Layer 8 of a small transformer language model trained on English Wikipedia (14 layers, counted from 0, width 96).
A neuron adds its activation times its output weights to the MLP's output. To switch it off is to set its activation to zero at one token and run the rest of the model.
A neuron's activation on a vector x is GELU(weights . x + bias), where the dot is the dot product.

Input weights of the MLP neurons that the questions are about. A number n stands for (n - 500) times 0.0017.
n9 (bias -0.029): 401,536,538,445,383,484,455,391,414,697,293,466,329,704,548,642,595,620,474,787,711,797,487,517,575,366,609,621,417,544,462,677,138,659,533,339,414,862,406,465,545,590,458,684,339,458,748,579,397,747,570,550,586,604,201,715,646,334,348,592,491,659,535,460,582,300,649,651,319,561,513,801,386,555,547,504,470,500,542,509,593,517,761,288,605,559,564,732,732,617,614,590,627,527,504,406
n21 (bias -0.043): 456,510,765,369,737,463,370,396,597,461,588,417,842,831,386,514,642,466,704,645,376,656,338,562,505,601,792,319,750,733,432,980,366,445,355,564,636,554,746,570,565,485,798,650,388,396,303,571,470,607,444,662,719,706,618,514,398,535,519,657,455,742,341,648,593,770,505,471,600,684,372,400,707,634,622,491,680,495,879,322,518,580,447,490,490,347,515,412,842,559,356,774,826,490,631,379
n71 (bias -0.165): 550,396,598,747,436,309,238,486,620,590,695,328,656,458,491,644,468,496,624,519,442,408,400,669,689,712,349,663,491,546,644,636,440,509,648,179,432,364,433,440,564,374,724,757,240,706,322,798,692,486,509,478,638,546,744,465,487,431,704,566,356,298,642,600,577,625,522,114,649,647,399,390,237,585,658,758,663,632,402,450,496,661,531,409,350,398,576,559,482,719,712,311,584,607,594,249
n197 (bias -0.210): 572,736,406,460,375,492,538,460,432,635,352,476,601,861,451,515,464,559,236,508,617,496,713,473,492,691,476,592,581,666,516,588,428,574,695,605,603,744,468,443,572,615,566,537,576,442,565,353,533,608,527,364,614,508,473,621,968,274,508,705,394,469,714,610,632,354,504,536,860,593,550,790,629,422,377,469,492,411,441,609,604,611,583,468,590,375,275,345,662,653,573,564,363,603,571,528
n211 (bias -0.099): 439,604,457,638,535,533,674,677,636,561,360,561,527,437,685,500,347,448,225,455,287,462,702,564,748,242,500,378,433,496,232,644,389,343,717,548,600,395,310,875,743,669,584,577,437,521,224,479,329,459,517,564,488,561,454,526,249,364,747,225,424,449,531,512,675,534,408,260,451,770,784,577,560,496,652,391,743,593,556,760,394,559,530,671,423,368,694,565,398,715,562,525,590,509,647,573
n289 (bias -0.107): 626,450,436,694,619,500,583,619,463,258,674,539,429,612,694,265,552,737,837,313,436,158,570,671,779,712,452,491,525,628,565,609,541,625,609,355,509,361,491,223,739,565,365,674,646,546,529,567,586,609,654,487,517,378,504,730,457,768,308,365,562,740,526,720,365,350,717,522,442,429,551,464,487,252,483,626,244,648,509,553,374,718,612,592,555,491,819,487,531,417,509,413,440,487,414,685
n347 (bias -0.095): 453,702,406,607,212,438,323,500,324,732,582,539,452,660,601,396,392,624,438,504,449,404,548,742,606,716,579,574,479,456,406,556,316,540,413,434,556,444,534,278,741,340,492,673,521,705,346,421,545,279,417,471,570,400,467,771,285,535,610,744,456,546,513,548,465,551,558,444,473,364,542,698,640,670,767,316,396,618,632,483,520,542,629,465,770,686,449,595,246,587,681,504,496,909,37,509
n356 (bias -0.049): 450,620,693,470,364,540,504,251,580,492,408,561,847,366,500,300,442,542,324,441,297,489,430,590,406,420,461,558,396,344,709,612,293,405,666,593,565,615,549,508,620,531,452,236,371,522,622,515,357,412,515,239,445,369,518,402,569,477,395,690,822,533,566,465,473,561,463,569,575,597,541,547,394,640,542,630,435,586,572,457,428,485,576,481,481,245,374,626,519,539,781,584,383,745,831,618

Output weights of the MLP neurons that the questions are about. A number n stands for (n - 500) times 0.00091.
n9: 518,522,682,510,540,487,342,783,458,627,497,575,453,763,442,368,359,451,445,465,436,743,667,598,662,446,407,496,526,539,589,481,629,308,406,326,517,515,447,485,516,682,282,451,592,582,524,596,259,624,408,420,497,435,684,588,399,440,511,473,500,538,575,160,436,347,538,417,473,360,500,185,493,415,533,395,551,430,517,604,342,606,700,472,613,449,744,370,439,623,661,682,496,471,542,402
n21: 496,279,368,377,634,653,602,307,394,424,512,266,413,293,732,478,747,336,464,580,414,479,461,24,531,609,804,438,507,401,619,556,318,249,472,458,391,347,454,127,518,339,530,732,547,802,641,492,513,471,518,540,644,552,741,500,588,531,627,454,380,496,368,431,444,361,624,415,575,544,662,471,487,543,646,542,437,406,347,704,474,492,447,524,794,630,648,542,441,481,671,644,424,466,465,606
n71: 638,878,393,408,768,752,479,517,262,585,648,395,479,907,461,297,415,82,610,524,508,387,622,442,477,575,711,438,655,261,659,378,248,516,512,440,271,726,616,600,500,414,496,509,548,581,639,366,547,485,620,434,394,435,585,381,581,362,664,696,541,407,228,713,492,287,464,317,584,550,558,479,570,579,600,581,361,396,337,517,465,558,603,594,401,692,472,453,523,332,670,419,382,466,486,444
n197: 515,500,503,521,500,222,452,489,648,453,500,790,428,556,443,582,329,475,642,525,351,504,453,389,524,397,387,608,493,369,718,341,778,450,364,637,712,374,493,737,684,737,519,571,372,684,584,406,538,370,657,511,523,724,449,806,470,433,468,405,460,572,732,425,399,431,552,440,328,562,385,375,371,504,578,355,664,473,550,519,294,574,504,493,437,550,579,519,328,360,602,416,281,588,434,532
n211: 560,519,372,552,765,446,536,439,345,444,517,772,475,346,674,573,474,611,826,521,594,444,342,568,570,527,420,435,425,653,453,395,265,423,525,507,556,496,570,316,409,507,227,661,686,431,384,648,570,191,610,557,569,416,409,572,434,534,481,429,493,483,356,472,552,585,636,700,452,225,469,496,643,486,305,596,387,444,435,489,649,514,564,323,714,507,566,643,555,299,561,489,383,426,515,497
n289: 559,504,566,448,266,437,475,521,253,333,661,564,449,573,747,532,577,533,507,430,504,664,372,493,667,551,442,568,364,500,610,545,291,649,521,566,384,401,586,530,552,430,578,634,548,410,605,568,607,490,587,458,390,469,720,517,529,427,660,598,427,375,399,500,701,331,364,561,269,624,428,288,380,473,227,444,692,519,383,384,450,379,287,631,347,744,430,533,684,480,642,544,379,570,579,349
n347: 593,414,789,485,627,467,446,547,617,685,642,783,614,262,528,772,698,345,477,485,375,536,574,246,804,345,512,461,588,439,587,707,465,428,511,409,569,711,586,508,640,428,699,376,422,414,466,559,287,594,388,718,585,462,515,463,761,442,442,335,409,429,328,608,525,400,508,542,403,268,240,329,374,481,394,464,671,528,612,445,459,450,404,550,442,575,387,460,454,439,621,636,267,372,500,377
n356: 591,452,497,321,528,636,518,491,552,600,270,625,297,726,522,301,587,552,533,542,439,462,433,621,361,569,497,418,459,514,486,605,433,468,608,441,506,516,435,659,544,666,617,594,477,571,410,604,384,421,399,476,444,335,375,715,596,688,374,351,636,456,515,453,519,400,507,519,389,420,397,590,672,535,440,570,549,576,503,657,413,500,385,461,418,681,518,379,434,467,512,500,540,431,663,517

Each question names a token from some text and the token that comes next. It shows the vector x that enters the MLP there. A number n stands for (n - 500) times 0.012.

Then comes g, the gradient of the next token's log-probability with respect to the MLP's output, scaled to length 1. A neuron's effect is roughly proportional to its activation times (output weights . g). A number n stands for (n - 500) times 0.00098.

"ed", then " in"
x: 438,541,556,613,492,536,455,459,496,415,620,560,510,474,480,441,474,465,478,455,581,498,491,400,528,305,420,573,471,547,395,528,582,514,613,512,509,372,576,328,222,502,371,454,466,339,656,464,303,434,364,577,617,681,297,500,556,478,434,552,630,579,617,642,609,620,670,443,499,562,489,23,530,625,376,328,519,300,451,392,335,425,628,464,493,456,466,525,486,486,409,396,603,556,686,492
g: 434,753,675,738,695,564,581,449,374,555,503,581,509,345,565,428,525,454,419,405,547,391,516,438,552,294,385,327,516,380,641,430,471,430,484,440,482,774,420,416,566,513,585,631,604,480,227,587,509,676,441,476,659,492,408,408,393,687,321,688,390,423,464,509,437,544,401,552,592,460,463,475,503,495,546,481,593,406,424,508,670,449,549,452,590,608,355,512,535,463,614,439,590,424,454,394
Which neuron, switched off, raises the next token's probability most? n356

"n", then "ight"
x: 420,513,469,434,545,773,224,329,641,559,699,580,428,369,392,606,461,463,401,454,553,476,416,495,560,484,417,417,373,318,366,573,634,323,679,400,410,571,504,329,506,594,409,368,525,542,536,552,470,477,385,435,586,482,556,482,360,531,576,426,605,528,640,716,530,456,616,490,505,450,490,256,541,657,424,365,487,323,450,562,438,499,462,356,334,671,505,394,587,595,424,469,571,637,604,470
g: 556,469,536,433,328,371,485,714,292,494,429,487,442,393,487,589,466,548,228,563,475,418,565,628,501,725,469,452,491,344,671,677,435,488,439,477,646,484,375,557,329,681,411,516,540,751,564,522,414,623,520,481,595,465,425,452,630,508,543,294,349,474,633,562,662,660,325,559,403,342,546,492,532,340,471,519,342,475,450,627,470,525,397,495,590,594,476,640,524,472,430,505,442,614,546,623
Switching off which neuron hurts the next token most? n356

" in", then " order"
x: 413,623,479,487,547,545,489,368,377,620,543,603,404,309,416,541,497,339,517,353,553,599,478,497,639,599,340,600,584,532,452,396,609,508,562,472,415,527,472,308,328,542,404,601,602,436,443,468,264,533,383,534,316,621,474,453,474,453,581,579,481,494,522,765,468,517,701,365,521,593,526,369,566,664,458,436,431,295,515,469,482,441,492,362,503,544,469,515,481,385,520,422,475,646,546,490
g: 605,294,435,363,339,519,697,520,483,527,522,435,381,423,504,211,421,328,249,501,568,296,416,564,425,693,581,425,538,466,523,563,443,392,367,384,449,599,640,550,472,403,476,550,491,660,466,458,431,475,526,447,589,648,582,487,515,456,423,489,500,614,596,461,515,416,575,307,582,393,605,703,562,666,579,508,542,512,572,665,377,519,520,408,525,678,531,711,518,405,379,601,662,475,625,511
Which neuron, switched off, raises the next token's probability most? n347

" base", then "ball"
x: 377,641,476,550,554,508,373,333,557,580,659,745,379,448,474,459,547,274,399,432,600,611,455,489,600,513,386,452,552,505,263,518,661,426,651,489,386,481,608,376,457,415,422,441,577,489,502,516,257,418,365,490,451,728,519,375,490,509,532,512,480,568,485,660,402,456,780,463,457,463,616,232,494,646,419,336,477,456,606,509,439,432,487,508,461,490,506,406,455,560,502,416,531,589,420,549
g: 359,569,481,350,638,756,326,367,454,449,537,497,669,574,374,630,628,708,449,369,557,617,556,694,657,537,590,575,459,545,416,543,538,509,492,467,353,465,427,500,539,411,637,469,539,515,360,457,529,587,388,453,574,344,470,547,711,579,464,470,389,389,458,513,586,413,632,599,632,492,373,445,365,552,503,558,615,258,624,478,520,390,313,540,438,300,588,536,378,547,561,317,567,601,408,398
Switching off which neuron hurts the next token most? n347

" its", then " current"
x: 378,577,510,581,510,483,428,343,402,471,672,668,366,426,424,547,518,302,469,454,620,667,394,348,724,527,375,546,518,474,414,492,563,531,681,344,423,479,396,265,303,449,440,529,511,696,480,510,332,532,398,603,368,555,423,526,553,417,549,490,451,480,573,657,406,512,607,420,480,576,631,334,589,724,521,410,528,312,503,550,473,516,505,430,436,468,466,433,475,477,482,451,569,501,628,402
g: 504,507,397,616,566,457,360,320,656,724,526,457,548,629,351,395,562,634,338,633,774,459,320,576,604,510,510,482,508,312,489,537,543,443,526,597,298,513,590,461,439,548,692,405,372,472,346,501,582,472,676,411,430,402,602,534,592,519,599,562,463,383,415,469,371,469,492,520,517,357,710,446,489,590,746,582,564,462,535,456,608,429,553,530,589,485,419,453,585,265,562,408,473,486,413,316
Switching off which neuron hurts the next token most? n71

"ful", then " b"
x: 455,660,537,552,489,588,279,377,401,583,485,729,395,421,527,549,474,342,427,539,555,615,512,389,526,450,423,595,569,606,309,465,586,393,603,302,431,561,564,273,367,416,291,502,645,530,502,492,421,535,447,417,477,715,531,487,434,470,513,485,455,517,417,724,567,413,701,408,536,519,505,201,522,700,412,474,490,373,407,441,391,406,551,464,504,470,386,493,546,498,481,486,601,593,509,448
g: 504,585,688,363,548,601,356,437,459,617,685,492,554,419,507,493,572,681,377,526,467,496,548,506,423,521,453,450,384,518,298,583,401,520,326,429,680,413,366,625,706,480,739,639,606,806,488,493,443,619,467,482,503,510,555,586,515,421,385,607,608,483,410,524,468,293,454,397,515,557,560,301,517,463,415,377,478,390,591,621,384,427,458,543,574,398,633,465,438,329,658,411,355,537,624,422
Switching off which neuron hurts the next token most? n9

"en", then " City"
x: 416,562,599,452,430,468,340,407,492,630,602,761,483,369,426,582,535,477,611,412,625,422,497,563,531,526,556,567,572,607,427,429,830,448,597,422,443,588,537,280,259,434,462,456,611,471,588,418,415,589,393,476,418,495,459,503,503,473,415,322,553,594,465,631,418,496,588,391,462,526,598,256,458,646,444,278,388,575,359,466,240,479,554,378,274,453,427,407,580,505,448,471,621,547,582,736
g: 399,471,441,614,447,413,481,519,491,523,523,616,428,433,468,466,331,352,512,345,407,463,431,722,522,471,679,489,629,442,406,455,611,546,522,556,556,510,248,478,600,426,627,645,600,609,317,473,564,642,667,586,515,496,549,575,521,546,362,599,378,559,526,447,496,474,364,553,587,579,470,331,692,479,322,606,642,380,500,617,454,294,658,607,430,484,512,453,403,623,701,426,287,450,600,283
Switching off which neuron hurts the next token most? n289

"to", then " G"
x: 497,610,600,561,544,465,371,313,440,540,629,647,341,444,428,490,546,421,587,500,571,607,548,596,452,448,457,427,564,642,275,508,678,557,596,483,400,431,407,333,316,492,330,337,585,497,585,550,487,542,464,563,373,689,465,523,479,514,378,451,539,553,508,587,365,493,752,383,343,411,606,180,533,685,424,295,538,518,523,500,388,402,400,513,327,384,550,550,521,471,604,417,543,398,589,644
g: 543,364,652,524,472,445,292,738,448,489,646,504,414,585,599,523,400,432,522,549,509,648,370,447,587,517,489,528,451,524,490,559,440,414,417,492,686,592,540,545,435,547,698,576,638,402,774,501,563,533,502,420,478,371,311,507,336,413,355,459,505,592,426,612,545,647,596,489,497,836,619,431,485,525,455,337,369,441,523,463,397,345,477,492,410,494,553,425,524,559,610,405,206,461,620,428
Switching off which neuron hurts the next token most? n289

"ight", then " "
x: 397,513,550,567,504,575,338,460,556,529,655,754,416,389,344,427,624,505,338,545,473,420,332,357,450,371,326,502,477,465,406,568,605,453,719,385,495,462,602,339,425,604,379,514,519,325,570,533,174,548,370,516,496,593,493,499,527,516,462,447,521,519,540,708,576,516,571,435,459,555,766,417,463,646,418,451,520,467,523,459,499,435,633,429,354,426,504,501,502,532,458,438,580,602,607,423
g: 640,583,427,538,373,440,384,419,357,476,535,392,591,395,453,457,445,259,549,576,447,407,528,605,344,478,615,650,513,495,471,603,366,450,646,293,546,520,464,649,532,303,667,576,351,680,338,530,617,457,570,532,544,633,535,667,444,344,520,483,458,386,543,566,631,463,626,409,501,650,446,635,594,558,533,337,708,443,696,470,390,511,613,343,500,501,412,445,531,528,462,645,294,582,520,374
Which neuron, switched off, raises the next token's probability most? n211